Layer 5 of a small transformer language model trained on English Wikipedia (13 layers, counted from 0, width 64).
A neuron's activation on a vector x is SiLU(gate . x) times (in . x), where the dot is the dot product.

Input weights of the MLP neurons that the questions are about. A number n stands for n times 0.0024.
n0 gate: 159 199 -129 30 147 -83 -151 -114 -146 -120 -216 114 -165 147 -17 -84 11 -75 -60 -62 -194 192 -20 143 -18 20 -35 67 -122 16 154 -68 -170 -152 -157 -101 55 -282 -68 -135 40 51 -236 133 -105 17 9 16 -243 -127 227 -2 -87 -94 39 -56 -139 177 16 12 121 121 -82 308
n17 gate: 345 148 -142 453 -25 -78 107 -293 -181 -2 -1 -90 -42 -275 -105 118 54 -149 10 -8 102 25 -117 113 -43 103 -2 212 3 -18 9 -195 108 68 -47 6 -17 59 -124 -77 152 26 -12 -5 73 30 -94 -278 -158 -31 -94 183 98 62 -44 -55 60 -159 111 25 214 207 -156 65
n33 gate: -144 42 76 -154 -179 -280 -78 -4 -168 189 7 190 186 -138 148 128 51 51 -57 334 -43 26 -4 61 173 56 -134 -8 -52 -182 -14 104 70 2 64 190 18 193 197 231 -22 -61 -72 -210 15 -63 -151 -108 -95 -86 127 301 7 59 18 138 39 255 74 176 -40 -24 -58 -166
n40 gate: 165 67 -252 -102 -433 62 2 -227 166 -88 -72 94 57 127 -306 87 56 -86 203 14 9 71 -225 28 115 -173 16 76 -134 -159 217 207 -148 65 50 78 163 92 79 -52 100 2 -58 -30 138 -106 -156 63 -96 -24 4 186 26 -171 218 405 79 74 -94 176 56 -80 84 28
n42 gate: 111 67 -103 53 77 138 -209 112 -67 -119 -172 -18 -73 -235 -55 86 -97 -295 -6 201 178 -38 -297 296 202 -108 -168 234 6 -115 -27 -154 1 192 0 -231 -82 -235 -372 -129 100 -175 -51 -153 -154 -375 -60 -225 -246 113 280 72 91 210 -70 43 -127 -145 -192 112 45 -240 46 -49
n45 gate: 29 94 -178 136 36 5 120 -213 -65 -169 81 101 -35 176 55 194 -169 -3 -137 -53 -34 -85 22 148 -223 -32 77 257 189 24 -165 -39 46 57 29 12 6 151 57 -229 96 -139 -37 37 237 12 45 -49 7 -212 -41 62 -77 47 -73 -43 -161 50 -23 -202 114 40 0 153
n48 gate: 52 28 41 -46 -152 -81 18 10 -145 11 -39 8 53 -104 189 12 16 185 175 20 81 -122 -35 118 180 66 32 -20 53 -26 192 -274 -256 -55 111 82 -62 -64 121 -79 98 81 192 174 -135 -331 -98 -187 -16 41 -28 -119 186 -62 41 -78 -50 -87 -22 415 36 98 198 -160
n50 gate: -11 198 -131 165 224 -208 125 -200 -131 17 -136 150 42 -144 -34 137 40 121 11 -10 78 72 219 -145 -251 104 254 -179 109 -39 28 2 162 -49 19 -117 -50 -35 128 11 145 -72 -197 44 -73 -231 74 95 48 173 -87 103 112 124 4 -11 37 -201 -25 101 119 -58 -54 69
n60 gate: 257 27 -93 -13 -16 41 110 -98 24 136 28 -161 139 -4 52 -28 12 -90 90 -195 -51 54 29 84 -138 110 -30 27 -234 242 -141 194 33 22 -193 -56 254 80 -139 7 -249 47 -91 -264 153 132 -227 10 -90 19 194 -253 -92 -154 -104 295 79 -4 22 -59 -90 -54 24 -226
n76 gate: 22 94 79 -35 9 -144 47 160 -196 163 -69 -84 -217 -128 39 -7 124 -32 170 180 244 87 37 78 -91 155 180 -74 178 36 -136 57 32 -201 154 -4 117 63 -167 131 124 43 129 127 -256 -3 -79 -78 -91 -36 116 -32 -283 -25 -268 92 34 152 -34 -105 -121 -33 -261 1
n82 gate: -230 34 -55 -60 213 -162 6 38 -127 -90 -76 69 -70 63 -119 6 13 303 108 147 35 -28 -49 236 110 101 115 54 8 43 -91 58 116 -96 49 62 53 -109 -75 -133 -63 111 30 -107 95 -80 -113 53 47 11 -61 -247 223 27 -60 -26 107 -111 -191 196 -309 80 -132 -6
n93 gate: -173 -139 63 98 -142 -93 -175 -76 -79 101 150 -3 -118 -113 -158 1 162 33 128 123 6 -35 126 108 106 50 57 64 46 14 -167 -208 -179 -61 66 -53 -40 126 52 -46 70 -140 -40 -90 -31 -37 -181 -288 61 -39 -109 -177 62 -118 145 8 -193 -56 -39 -74 -311 -134 174 182
n94 gate: -11 -19 196 -166 51 -9 307 85 293 78 -128 56 -32 -135 -179 -118 49 206 87 15 -112 -108 -76 44 -124 98 134 -171 116 91 -74 71 -47 -83 117 15 77 197 -85 38 -43 158 146 -202 -212 55 -34 -79 59 -77 192 261 136 -98 -166 9 3 62 20 -41 87 -182 -349 109
n105 gate: -136 -107 101 -114 -18 -83 -1 -11 184 -159 64 -113 66 -52 48 -98 -83 24 -84 35 156 151 -16 -351 169 368 23 -325 144 33 -24 40 51 -124 112 94 286 3 161 -134 51 122 67 69 -52 -29 25 3 -5 110 -38 77 5 101 -181 -33 88 -154 95 24 -9 -156 101 -177
n110 gate: -88 30 242 8 -142 226 -126 111 -151 -114 186 33 -126 152 23 -11 89 -13 235 99 -180 58 104 230 67 -243 -79 56 -36 -2 253 -50 -216 -125 -415 -141 41 -169 -118 71 16 -154 40 -51 -123 -274 -44 -170 -255 52 311 363 46 -306 59 90 -116 200 -63 -44 20 -43 212 -82
n111 gate: 83 147 173 153 53 70 -6 150 14 -30 -104 336 171 -102 -22 41 -76 -73 -60 168 40 -247 -47 376 222 -268 -156 198 -29 -17 -76 -237 -34 18 -219 16 -88 -184 -184 -165 21 65 119 -34 -114 -46 46 99 -158 -349 90 72 289 116 -90 26 92 -10 -101 236 -57 84 -264 41
n123 gate: -103 14 -65 -126 96 -176 37 86 196 -54 48 -179 -136 217 -21 314 -16 -7 18 -129 -147 214 -34 265 -95 -159 -20 42 -167 -147 -23 50 -257 11 61 -90 -3 -23 6 -5 -131 8 -138 -127 130 123 -304 35 -4 11 250 28 297 312 132 53 59 92 -104 23 82 -121 86 -128
n130 gate: -95 -29 -205 66 -149 -57 -36 151 3 -111 65 -267 -39 58 -24 46 -28 -58 -51 -130 -96 78 -123 -16 36 13 38 -51 190 -6 -87 -204 110 -331 -77 -287 259 173 21 82 142 34 -114 45 -219 22 -43 60 -157 -55 -122 -185 -134 71 307 -30 134 24 -177 -20 150 21 192 -58
n135 gate: 163 82 -75 -20 6 49 312 -43 119 -199 30 -199 -66 -88 -35 -82 -148 -133 -272 -104 -135 -277 -156 124 -134 -90 111 -61 96 112 -115 -76 -38 -96 21 22 -43 14 66 107 115 102 -171 174 -44 7 57 -78 67 -127 -136 -68 -50 -106 -174 -225 -30 131 -43 141 126 49 85 -148
n152 gate: -68 81 236 -136 -337 -161 -274 95 -340 121 101 170 16 35 -155 108 61 66 54 187 -7 -68 -189 -146 117 -12 -136 127 -124 -266 93 -96 -183 81 63 175 -327 -93 52 239 272 148 -199 -290 96 -89 -171 -179 -264 -37 -60 -35 42 -229 93 426 -204 144 68 172 32 14 58 49
n176 gate: 0 -151 -309 13 -235 412 -84 -312 -149 -115 243 -151 -194 143 102 116 262 105 -133 -181 67 46 -137 345 32 60 -46 -79 -3 -325 211 104 -79 205 -228 13 -144 203 140 -5 286 -55 157 11 67 -27 -19 97 91 -143 -31 66 -151 -63 -134 -16 -209 374 12 -52 238 -286 -5 141
n177 gate: 2 86 -33 -10 -178 122 95 -350 -39 53 133 39 -84 97 69 -4 30 45 162 -71 -8 64 56 -104 219 -255 42 181 129 232 -40 -108 209 170 174 148 13 -72 131 71 -18 105 18 72 68 25 -225 -189 -26 150 75 178 137 -84 140 112 77 -226 -108 135 -90 187 -105 131
n191 gate: -53 -236 -45 -10 -348 -183 -45 103 200 -78 -10 -73 109 160 -225 -94 11 355 -87 95 -324 -85 -66 -80 -85 75 167 -159 70 15 137 -154 124 -121 39 132 -107 58 -96 288 242 165 96 46 -57 -28 -7 -128 -149 156 -125 40 -49 -181 -5 -194 5 -42 121 -51 -15 -29 -208 133
n0 in: 261 112 -22 -98 181 33 -71 -141 -56 57 -298 199 -300 97 -199 -24 65 -91 7 -100 -120 14 18 117 -373 -80 -74 63 12 130 23 -230 -83 -101 42 -18 60 -81 35 -203 -79 -6 0 368 17 -34 -62 -53 -176 -31 21 118 40 -297 -36 -18 -120 41 -34 -70 -61 104 115 218
n17 in: -183 -88 -207 -75 -167 -56 -245 42 71 -27 -84 114 -54 -121 104 -41 -124 24 219 119 49 -91 -186 83 230 -271 -115 -15 -82 -52 89 -58 -245 201 51 178 -34 9 183 -23 128 1 214 -64 -129 47 -8 -41 -146 -11 128 -130 51 51 -136 122 -81 -58 -75 188 -141 -126 71 -27
n33 in: 252 -79 -132 199 97 97 189 -94 -222 43 159 205 -60 -149 234 -173 -92 96 28 369 -65 -149 -125 -45 -205 50 -62 237 -66 192 13 164 76 -38 -37 -162 -95 -121 -185 6 8 -3 252 103 -129 -192 -31 -64 -2 17 47 17 38 210 67 54 124 -103 73 45 298 82 121 38
n40 in: 56 132 -229 -38 -228 251 -112 -120 -73 -35 -105 -216 21 233 93 350 145 82 73 232 13 137 -140 -237 -107 42 102 171 28 -75 248 104 -133 -190 -36 202 201 274 172 61 99 10 -198 133 259 100 -58 -46 -211 -54 -108 177 157 -270 -40 -73 -150 247 -38 -102 96 -44 -20 50
n42 in: 150 -123 -217 190 -136 -12 119 -5 34 110 218 -40 -87 -202 -128 4 133 -105 -145 28 157 15 81 148 202 -207 -80 92 -151 -110 26 -72 -20 469 5 -242 103 -221 41 -162 -97 -51 -150 -222 133 -134 -133 188 101 78 175 -118 63 30 -211 -208 -29 -291 -166 153 -33 -120 -144 -64
n45 in: 224 -46 -140 -6 -92 -122 10 -264 -81 -12 87 14 237 -25 -25 -4 45 133 89 -17 138 -79 109 292 -121 183 38 17 147 206 37 142 -166 -126 153 88 -186 169 15 -59 -57 -2 -92 -93 77 -36 -40 75 62 26 -119 -138 -96 175 -31 -99 -178 125 -153 42 -325 75 -98 125
n48 in: -129 -210 -20 60 26 -47 -131 159 152 108 -182 45 4 14 -69 152 97 148 59 -26 -178 110 -34 138 -419 195 77 166 -48 -86 142 236 -92 208 -109 -35 164 99 -95 -258 -28 -134 117 200 -143 -166 -19 -16 -99 -104 28 51 174 15 74 122 -117 -148 238 51 249 -241 47 30
n50 in: -62 -68 35 -45 -183 -380 -78 43 288 -221 22 240 21 58 245 -162 -70 52 76 94 43 109 102 -10 22 -47 12 -256 122 -308 124 87 224 166 -33 -84 -298 164 -84 -12 -52 44 -131 -177 -80 -89 -69 32 -99 -70 -8 -103 -211 -121 -189 221 -75 -118 -29 -226 4 -247 -38 -114
n60 in: 252 64 -10 -47 -91 -9 -63 -258 232 170 -36 -138 157 55 128 -42 97 97 -37 -193 -58 -154 128 -87 -205 -112 -223 137 -150 97 -5 183 -14 244 -4 27 118 229 -51 -108 -152 5 10 -309 38 16 -242 22 -52 138 72 11 52 -311 10 88 8 185 -84 -72 168 -297 -63 -170
n76 in: 110 91 32 -74 113 -167 -9 -14 -99 266 -193 -2 -19 -350 20 88 -16 114 396 11 -3 213 -202 110 -149 87 174 -191 43 289 82 112 249 -200 109 -196 31 103 -103 158 50 100 128 113 -13 -33 -68 151 99 -158 -57 -31 -48 19 -47 -26 163 90 89 -48 -86 -87 69 -23
n82 in: -63 158 118 -14 78 -234 -290 -51 -119 -35 -10 23 96 -209 -64 -65 -11 74 115 157 71 -149 55 158 49 28 -226 33 -126 -63 -149 43 -38 181 169 51 -241 -123 -78 168 -348 2 -40 51 94 -63 55 -49 -93 -123 46 -287 17 -160 15 241 -124 -37 -80 124 -73 275 -6 -75
n93 in: 97 -3 20 32 116 -38 48 71 -39 64 -51 211 83 -90 25 -321 -153 -152 56 -22 -122 277 115 68 -20 222 -6 -196 72 58 140 55 43 -197 -113 262 -89 142 114 -26 30 306 150 -124 -179 -27 242 105 22 49 -93 -51 139 132 -95 189 169 -100 -91 -81 -64 -65 46 69
n94 in: 24 -113 402 -112 17 168 271 -3 183 259 8 214 -99 88 120 63 -89 156 -171 212 -154 -68 -33 80 7 -1 -130 -68 174 -46 38 124 -70 -8 -215 -5 -64 -164 -104 125 -200 142 44 -242 -177 307 115 73 144 -10 2 19 166 65 126 141 -122 -67 47 97 95 98 -126 95
n105 in: 92 1 -17 7 -147 111 256 239 93 -124 4 22 33 30 -152 -142 -36 188 95 31 131 -101 -193 24 -249 -120 -45 87 5 34 27 -134 80 -111 -117 147 105 40 -305 78 161 -193 314 -127 153 128 122 177 -137 -65 175 36 75 -65 209 105 81 -118 -156 152 143 -137 48 176
n110 in: 65 54 150 153 -125 338 36 -138 0 193 -10 41 -107 6 210 16 235 -4 194 10 -39 -25 82 -76 -82 -189 87 203 -34 212 185 95 -141 15 -31 -108 277 13 -141 -112 -61 -87 -124 50 82 170 -126 -28 -63 71 -64 315 392 -250 -65 55 1 87 -126 -39 -163 -161 -181 -16
n111 in: 166 -34 -113 -68 -26 110 -72 140 53 -60 180 -95 156 85 17 -86 -187 -124 -255 -247 34 206 53 -110 -67 98 -50 -217 -194 -14 113 142 91 -121 383 -172 -6 -82 186 33 -225 128 -203 -106 30 134 50 -10 -65 119 17 -72 -95 -10 152 -22 -169 -7 25 -153 -77 -75 146 178
n123 in: 3 154 -132 243 80 93 -173 -163 -57 -24 -39 25 112 -393 -29 -18 57 149 -164 -4 44 -32 120 157 0 173 -87 53 33 286 149 307 16 76 -4 129 29 26 100 -6 -177 -74 62 281 90 -44 137 -207 84 -169 150 206 -17 -62 44 -64 122 18 108 70 117 -71 186 -12
n130 in: 95 111 145 49 151 -57 282 -38 -141 -82 12 145 -98 -137 -96 -14 -8 11 -260 139 -221 41 -197 18 -160 94 -39 152 214 209 -136 91 108 -53 -36 -118 -63 175 305 -76 -30 296 -58 11 -2 297 -32 97 81 -19 -53 86 135 103 -21 -140 -104 35 248 -344 -51 137 -166 68
n135 in: 64 -42 127 -53 -96 -220 31 -178 40 -230 -123 -152 -228 -42 -138 -136 -65 21 -43 40 43 55 -138 102 79 92 -150 -66 131 27 -103 33 24 128 12 -15 -82 -18 -119 -63 130 26 -167 179 -296 -268 37 -243 134 -24 -172 208 -33 -91 -165 -22 -117 192 -78 13 163 139 -22 -180
n152 in: -167 378 57 -90 137 104 -134 108 -157 -42 8 454 -68 -170 -11 -262 85 -133 135 111 73 150 -99 -25 -8 206 -386 53 153 -79 -271 -60 -35 20 134 -23 4 -99 -14 116 6 131 115 -18 -281 -20 -285 171 -42 1 4 -29 -361 159 130 28 107 -44 112 86 179 -249 -95 5
n176 in: 28 12 147 -48 237 -216 -198 391 -164 126 -70 43 -59 -305 93 202 25 -31 136 95 134 -13 -14 106 73 118 47 224 61 -44 -257 -36 3 4 203 241 -7 73 -358 123 106 -57 -49 -42 -17 18 5 1 -24 78 -156 -315 155 42 -45 87 -165 -121 -105 180 13 229 -232 -145
n177 in: 239 131 136 39 181 -203 -58 -36 -166 -80 115 -43 -76 20 33 47 -140 13 -2 3 108 -69 166 289 -41 139 49 84 68 144 -78 -33 120 -18 -42 107 -115 126 -140 -185 -105 113 60 -176 -80 -132 -121 -80 -46 141 -107 138 82 -151 -197 88 37 -9 -194 117 -66 104 -205 242
n191 in: -107 -52 -80 -38 -116 148 9 188 -46 123 262 -187 27 103 -116 147 18 -41 217 -294 -126 -81 115 258 -39 -189 186 103 -162 52 14 -17 -253 -14 -250 -1 36 -333 -104 1 -156 265 13 237 265 5 245 106 60 -82 -61 51 92 -191 160 -131 82 12 -25 61 -91 208 98 95

Each question shows a token from some text and the vector x that enters the MLP there. A number n stands for n times 0.0052.

"al": 48 -196 -131 -63 216 -64 27 130 -113 -18 -76 -27 149 -6 66 -141 175 354 278 178 -20 -70 -78 338 178 -255 -84 -331 3 45 8 -100 -113 160 195 70 103 120 -25 -108 141 18 -237 28 71 66 30 -22 -113 156 -141 126 -69 84 4 13 150 -85 168 -186 269 87 225 123
Which neuron fires most, and how strongly? n48, at about 0.9

"–": 29 -1 -138 17 314 -266 -47 173 -57 151 61 9 -46 173 95 -324 162 153 2 189 -91 -181 -39 207 145 -303 11 -270 -38 314 -22 -73 -243 192 163 91 103 125 -16 -150 186 60 -67 79 120 83 4 126 25 128 26 21 33 83 -77 100 -78 -131 121 -71 302 207 166 82
Which neuron fires most, and how strongly? n0, at about 1.8

" Cap": -159 -30 -182 -46 232 -96 164 89 -63 66 80 -157 139 195 99 -256 120 236 46 187 153 -72 84 336 -71 -187 -55 -259 -126 161 -27 65 -43 110 189 -49 -1 99 -128 -90 11 30 -321 43 24 75 38 -71 102 -21 -150 83 -119 5 -157 -38 56 -79 218 -244 189 111 180 137
Which neuron lights up most? n45

" ": 66 88 -126 -147 287 -148 8 200 33 112 24 -78 43 135 120 -222 180 55 49 203 29 -145 -165 222 78 -193 -117 -332 69 207 68 4 -84 96 151 14 58 233 -172 -148 211 15 -158 177 197 64 46 36 123 191 99 26 90 22 -69 154 216 -79 97 -154 259 161 276 -30
Which neuron lights up most? n123

" Hus": 3 -6 -55 -125 213 -106 -51 108 0 20 1 -114 138 62 2 -155 282 195 64 195 244 -69 56 247 63 -309 -122 -352 -141 42 173 33 -193 18 189 116 133 -8 -199 -125 -49 41 -262 155 -83 172 233 -208 8 41 -46 177 -68 -29 -1 -76 -2 -93 179 -273 9 102 30 226
Which neuron fires most, and how strongly? n0, at about 3.3

"For": -70 61 -91 -5 118 -102 46 181 -124 110 17 -44 177 36 70 -272 84 186 239 134 155 -113 -85 274 73 -195 -88 -374 -144 -10 63 47 30 -55 134 130 145 154 33 -226 128 -14 -338 109 -117 91 52 12 -7 44 -100 165 15 -19 83 -21 -11 117 251 -117 146 178 251 212
The two highest activations, in order: n0, n42

" imm": -7 9 -129 77 228 -105 12 164 -104 -7 -4 13 349 184 158 -49 125 33 213 217 124 24 101 281 -26 -257 109 -234 24 -20 -61 43 -70 -25 106 -159 -103 80 92 -182 5 48 -320 132 61 175 114 52 200 142 -142 28 50 -34 -67 51 4 -99 295 -159 218 133 108 261
Which neuron lights up most? n50

"co": 43 -203 80 -27 227 -52 14 162 -208 -26 43 -43 392 32 124 -159 127 235 49 161 -23 -87 7 306 147 -119 -36 -396 -26 183 -7 94 -84 220 157 18 173 79 -109 -205 3 -25 -156 29 -38 117 14 -11 63 126 -92 163 1 -22 -200 19 164 -198 150 -250 294 68 73 30
Which neuron fires most, and how strongly? n94, at about 0.86

" Table": -89 -40 -40 -16 231 111 74 167 -240 -125 55 -97 117 65 128 -270 92 335 93 163 129 -98 10 208 129 -184 -16 -203 46 148 -72 6 -40 163 151 -44 151 129 -186 -66 -206 -91 -243 56 -65 112 140 53 75 119 -185 250 28 65 -162 -7 80 -54 248 -297 231 110 132 54
Which neuron fires most, and how strongly? n17, at about 0.44

" (": 21 32 -48 80 246 -191 114 173 -13 39 -89 -97 111 58 112 -154 28 80 -71 327 125 -129 -60 189 114 -414 -186 -283 -72 69 -49 60 -180 157 240 186 148 214 -57 -93 303 -17 -226 98 65 47 -37 12 64 158 -94 58 16 71 142 75 162 -211 147 -198 88 228 201 15
Which neuron lights up most? n33

" Che": 16 154 -306 -79 106 -43 21 160 -109 40 91 -29 235 119 118 -297 176 165 98 104 179 -70 23 346 -9 -125 -59 -314 56 -6 51 139 -26 65 110 75 126 130 -169 -129 -140 14 -235 78 32 126 6 -42 192 78 -120 166 -93 -10 -151 62 -73 -119 272 -325 107 222 57 -78
The three highest activations, in order: n45, n76, n60

" social": -2 -117 -189 -95 171 58 74 119 -92 -42 78 -31 262 -14 119 -118 132 93 143 183 -28 -94 173 232 76 -194 -36 -323 -186 312 51 -240 17 84 203 70 129 45 -103 -217 63 51 -191 76 15 0 86 -98 -40 -71 -230 39 18 141 17 160 183 -154 226 -250 341 -8 92 236
Which neuron lights up most? n111

" announced": -44 32 -137 -14 225 -20 85 219 -108 65 -60 -78 5 -31 98 -198 104 30 95 164 9 26 -41 230 37 -338 -92 -271 16 185 28 -118 -168 82 157 79 33 261 -7 -278 161 79 -243 -171 -60 157 49 0 -104 157 -202 143 93 -48 127 210 80 -23 82 -137 279 -6 285 212
The two highest activations, in order: n93, n130

" E": -29 8 -303 15 200 -95 87 187 -113 87 -4 -29 55 89 206 -145 211 191 100 124 250 -154 82 348 109 -63 -21 -247 -106 -48 93 74 -182 178 133 11 32 131 -98 -124 104 -65 -254 -32 121 118 13 -16 98 70 -47 95 -100 59 -68 58 18 26 212 -310 150 203 151 16
Which neuron lights up most? n176

"vel": -13 -226 -189 -25 168 60 48 91 -148 -39 -93 -8 281 210 12 -202 78 228 51 92 -44 1 -87 304 240 -266 -155 -333 -164 102 -31 2 65 93 162 40 60 196 -154 -147 -70 107 -256 109 18 134 123 -116 -44 24 -206 152 -50 -87 -80 105 4 -112 257 -196 229 110 54 58
Which neuron fires most, and how strongly? n191, at about 1

" split": -3 -51 -142 71 262 13 8 161 -139 -24 -16 -189 213 46 130 -279 10 255 148 62 102 -14 -27 250 69 -338 37 -254 50 223 40 -118 -147 250 221 51 -50 115 -24 -63 58 64 -166 -21 -39 124 86 129 10 115 -234 214 84 58 7 72 58 48 227 -72 306 97 226 62
Which neuron lights up most? n135

" Junior": 58 -85 -162 -92 250 30 19 98 -186 -21 27 -23 217 73 99 -236 136 193 33 105 72 -141 50 320 -10 -166 -13 -277 -45 161 -58 -80 -16 93 197 40 150 150 -79 -277 99 -12 -189 -31 8 174 83 34 -159 99 -75 211 2 107 -126 67 202 -111 194 -284 175 36 186 75
Which neuron lights up most? n45

" featured": 5 -68 -97 111 215 80 -18 127 -233 46 -105 -66 161 109 63 -237 100 134 96 79 95 9 -19 343 60 -340 3 -322 -41 188 -30 -87 -97 41 167 141 -52 214 -169 -204 184 -12 -225 7 -44 208 75 -16 -62 170 -158 77 87 93 57 123 36 54 139 -229 201 -4 267 135
Which neuron lights up most? n93

" a": 14 2 -239 54 99 117 -66 161 -144 2 -113 -62 240 77 175 -190 77 145 191 123 4 -47 -40 319 172 -83 -113 -306 -155 198 129 -36 -58 147 325 -36 183 159 -10 -166 168 -5 -178 27 117 53 -17 90 -123 254 -92 106 -190 49 11 107 58 -77 233 -126 182 193 161 87
The two highest activations, in order: n40, n94

" Burns": 75 -141 -32 -152 176 -58 33 219 -206 -31 -33 -81 135 71 -51 -176 157 286 146 226 136 -101 -12 219 156 -90 -95 -378 -103 113 -12 53 -122 137 93 128 231 81 -156 -101 57 156 -138 27 20 239 72 -14 95 173 -178 201 -5 113 -90 66 163 -143 191 -277 150 91 206 138
The two highest activations, in order: n105, n94

" prove": -75 86 -80 -30 159 -35 49 189 -128 53 -38 -53 84 39 102 -105 -24 77 207 215 129 101 -65 306 197 -231 -118 -323 -78 58 193 50 -32 43 210 76 -81 185 -40 -184 142 102 -135 8 -90 121 250 11 32 54 -178 80 -23 23 201 96 94 50 255 -199 148 88 289 360
Which neuron lights up most? n42

" provided": -4 -45 -112 30 246 -102 22 236 -136 11 -79 -71 102 56 62 -172 -31 135 134 125 96 -11 -3 277 166 -186 -83 -234 -55 142 7 -215 -78 120 179 -10 -25 231 -96 -184 192 61 -233 -61 -62 189 79 170 88 95 -293 9 27 141 90 89 -20 33 238 -204 191 146 286 222
Which neuron fires most, and how strongly? n130, at about 2.6

" games": -55 -73 -41 -33 189 23 34 198 -201 -1 -179 -131 51 54 62 -336 170 211 174 220 201 -58 -10 254 69 -269 -132 -233 -9 227 -50 -155 -125 43 162 -4 28 82 -188 -101 51 15 -110 54 139 222 59 144 -68 139 -147 132 144 33 -61 94 94 57 217 -285 281 74 209 60
The two highest activations, in order: n76, n110

" voice": 8 -158 -122 -233 185 5 140 147 -193 -80 -56 -106 186 32 76 -293 44 166 133 116 62 -40 87 313 123 -271 -33 -348 -44 214 25 -128 -2 11 155 4 49 136 -128 -76 71 13 -187 45 83 121 93 11 97 86 -198 148 33 127 -57 58 150 -114 111 -164 408 -5 279 163
The two highest activations, in order: n105, n135

" career": -39 -7 -80 -198 131 19 118 181 -162 -63 -106 -98 118 25 98 -198 81 74 164 309 -1 -68 -24 118 112 -323 -91 -268 -67 326 -24 -120 -131 147 78 81 17 55 -169 -237 142 13 -185 -74 88 238 148 -5 -6 180 -136 155 48 11 -7 102 125 -63 100 -193 479 87 233 75
Which neuron fires most, and how strongly? n110, at about 0.52

" Arts": -74 -148 -48 -61 79 -70 86 191 -88 -43 14 -80 141 100 29 -138 200 198 147 237 15 -202 27 254 97 -284 -59 -317 -74 165 -40 -113 -205 249 187 110 22 84 -137 -79 28 9 -132 31 26 147 84 26 -50 146 -171 18 12 149 -233 -50 221 -118 186 -337 253 132 180 156
Which neuron fires most, and how strongly? n191, at about 2.5

" CA": -87 -100 -86 -189 259 -20 -63 234 -158 -14 20 -70 128 68 195 -32 169 146 9 153 232 -230 92 260 100 -143 -136 -203 -45 177 -93 92 -110 127 173 94 183 121 -113 -203 110 -74 -237 -130 -32 87 40 -37 73 228 -73 103 79 0 -75 43 52 -153 137 -287 260 117 118 37
Which neuron lights up most? n0

"-S": 37 77 -168 78 210 -253 -67 181 -119 71 0 -22 177 159 158 -158 225 195 -102 280 188 -142 112 351 185 -163 -27 -237 -144 -35 -54 -46 -118 -6 227 25 0 138 -148 -49 -78 20 -161 101 -81 154 -67 -7 -20 95 -110 84 -9 -52 -88 -73 3 -98 200 -355 170 168 52 51
The two highest activations, in order: n82, n105

" guest": -18 14 -152 -8 219 34 81 82 -162 -141 12 -87 200 87 108 -210 63 196 104 28 180 -56 84 219 61 -281 49 -355 -47 181 -8 -92 -26 -3 104 11 -12 167 -179 -196 69 27 -158 87 -24 253 155 54 -53 119 -182 146 -60 55 -150 139 200 -110 169 -81 304 -9 344 135
Which neuron fires most, and how strongly? n105, at about 1.8

" Disc": -99 -97 -33 -59 259 -39 38 104 -154 -80 -38 8 206 181 157 -191 87 152 26 135 205 -76 107 216 -1 -215 61 -242 43 144 -51 64 -118 91 131 -52 48 157 -212 -173 -158 -18 -278 -7 -15 86 -38 91 73 1 -326 67 -79 72 -20 75 74 -235 169 -284 238 106 327 93
The two highest activations, in order: n50, n45

" *": 56 -32 79 -12 237 -33 -7 196 -165 -97 -145 -99 100 106 66 -297 107 124 149 170 152 -172 68 273 160 -356 -7 -237 -71 96 -63 -28 -154 39 212 27 184 163 -152 -89 121 -7 -130 18 71 157 -5 28 45 100 -172 98 -155 -4 -13 92 106 -203 174 -218 262 253 215 41
Which neuron lights up most? n40

" most": 111 79 -190 -59 204 138 45 72 -165 -33 0 -135 75 88 148 -99 121 182 256 135 -56 -37 -14 237 -80 -264 -75 -286 28 121 -36 -21 39 125 148 123 86 98 -73 -143 141 -56 -145 161 60 178 238 -13 16 304 -37 23 -94 22 89 109 7 -150 340 -239 175 242 244 86
Which neuron lights up most? n42

"elling": 35 -93 -114 -130 137 -8 143 188 -228 27 -50 -110 218 188 57 -234 89 240 225 195 -107 -53 -27 339 137 -355 -42 -328 54 76 -59 -209 -32 187 177 190 34 113 -113 -97 31 58 -220 70 25 115 71 88 -18 92 -133 153 33 133 -38 62 110 -32 166 -171 170 86 229 79
Which neuron lights up most? n191

" Cop": -40 58 -276 -118 217 -53 15 72 39 0 152 -87 61 38 130 -299 147 269 30 63 152 -87 -56 280 -39 -266 -40 -260 -101 49 -30 14 -115 130 170 9 64 59 -132 -100 -39 64 -301 122 -43 89 101 -113 12 -6 -227 150 -92 79 -146 9 110 -214 319 -175 143 144 132 123
Which neuron lights up most? n135

"ism": -14 -154 179 -21 171 -243 43 216 -146 -63 -68 -41 224 60 39 -48 182 369 108 270 -47 -36 1 172 193 -240 -102 -342 -130 110 25 -59 -77 133 193 85 134 87 -204 -96 -22 79 -170 63 79 86 39 -54 18 84 -198 48 -2 17 -86 32 297 -128 213 -240 281 55 249 182
Which neuron fires most, and how strongly? n82, at about 1.6

" season": -56 -153 -128 -153 258 -34 -17 276 -112 -62 -178 -115 -44 16 88 -282 108 221 136 220 104 -51 -4 157 109 -274 -119 -176 -49 339 -71 -55 -143 24 164 40 7 122 -120 -196 4 -145 -124 -32 117 210 27 128 -68 142 -138 156 102 -17 -75 38 97 -32 172 -106 390 -31 237 132
Which neuron lights up most? n123

" M": -23 -121 -93 -61 235 -73 29 88 36 -105 -8 -98 140 157 135 -139 224 167 123 240 197 -138 141 349 144 -166 -39 -203 -195 80 -47 -64 -167 41 181 -33 57 130 -221 -120 85 91 -363 -87 -38 116 144 -38 179 177 -89 45 -56 -60 -91 -2 45 -18 97 -177 209 165 86 137
Which neuron fires most, and how strongly? n82, at about 0.97

"ridge": -8 -199 -99 -107 287 -10 101 307 -120 -103 17 -24 51 97 -51 -177 198 277 130 188 78 -107 23 253 225 -161 -34 -305 -64 205 15 -52 -18 187 143 104 169 98 -48 -91 -49 122 -165 80 42 166 81 37 -29 149 -202 165 63 10 -95 79 188 -118 157 -235 170 158 226 66
Which neuron fires most, and how strongly? n191, at about 1.3

" of": 52 -84 99 74 225 -64 130 166 -116 -30 42 25 105 52 112 -203 170 111 235 334 84 -96 -46 171 160 -195 38 -336 -68 287 120 -131 53 96 210 179 15 42 -23 -282 182 -108 -244 -14 55 102 -36 134 -116 -19 -98 196 82 88 -4 -22 43 -104 93 -186 83 392 87 28
Which neuron lights up most? n177

" North": 75 -155 -83 -41 211 32 -30 140 22 44 18 -73 76 -77 129 -150 282 231 150 286 152 -178 -4 264 106 -125 -149 -370 -47 90 -193 -120 22 116 100 184 120 40 -51 -207 -51 -12 -279 -62 3 113 122 -20 -59 143 -192 106 -14 27 -63 10 133 -63 222 -234 90 159 103 128
Which neuron lights up most? n82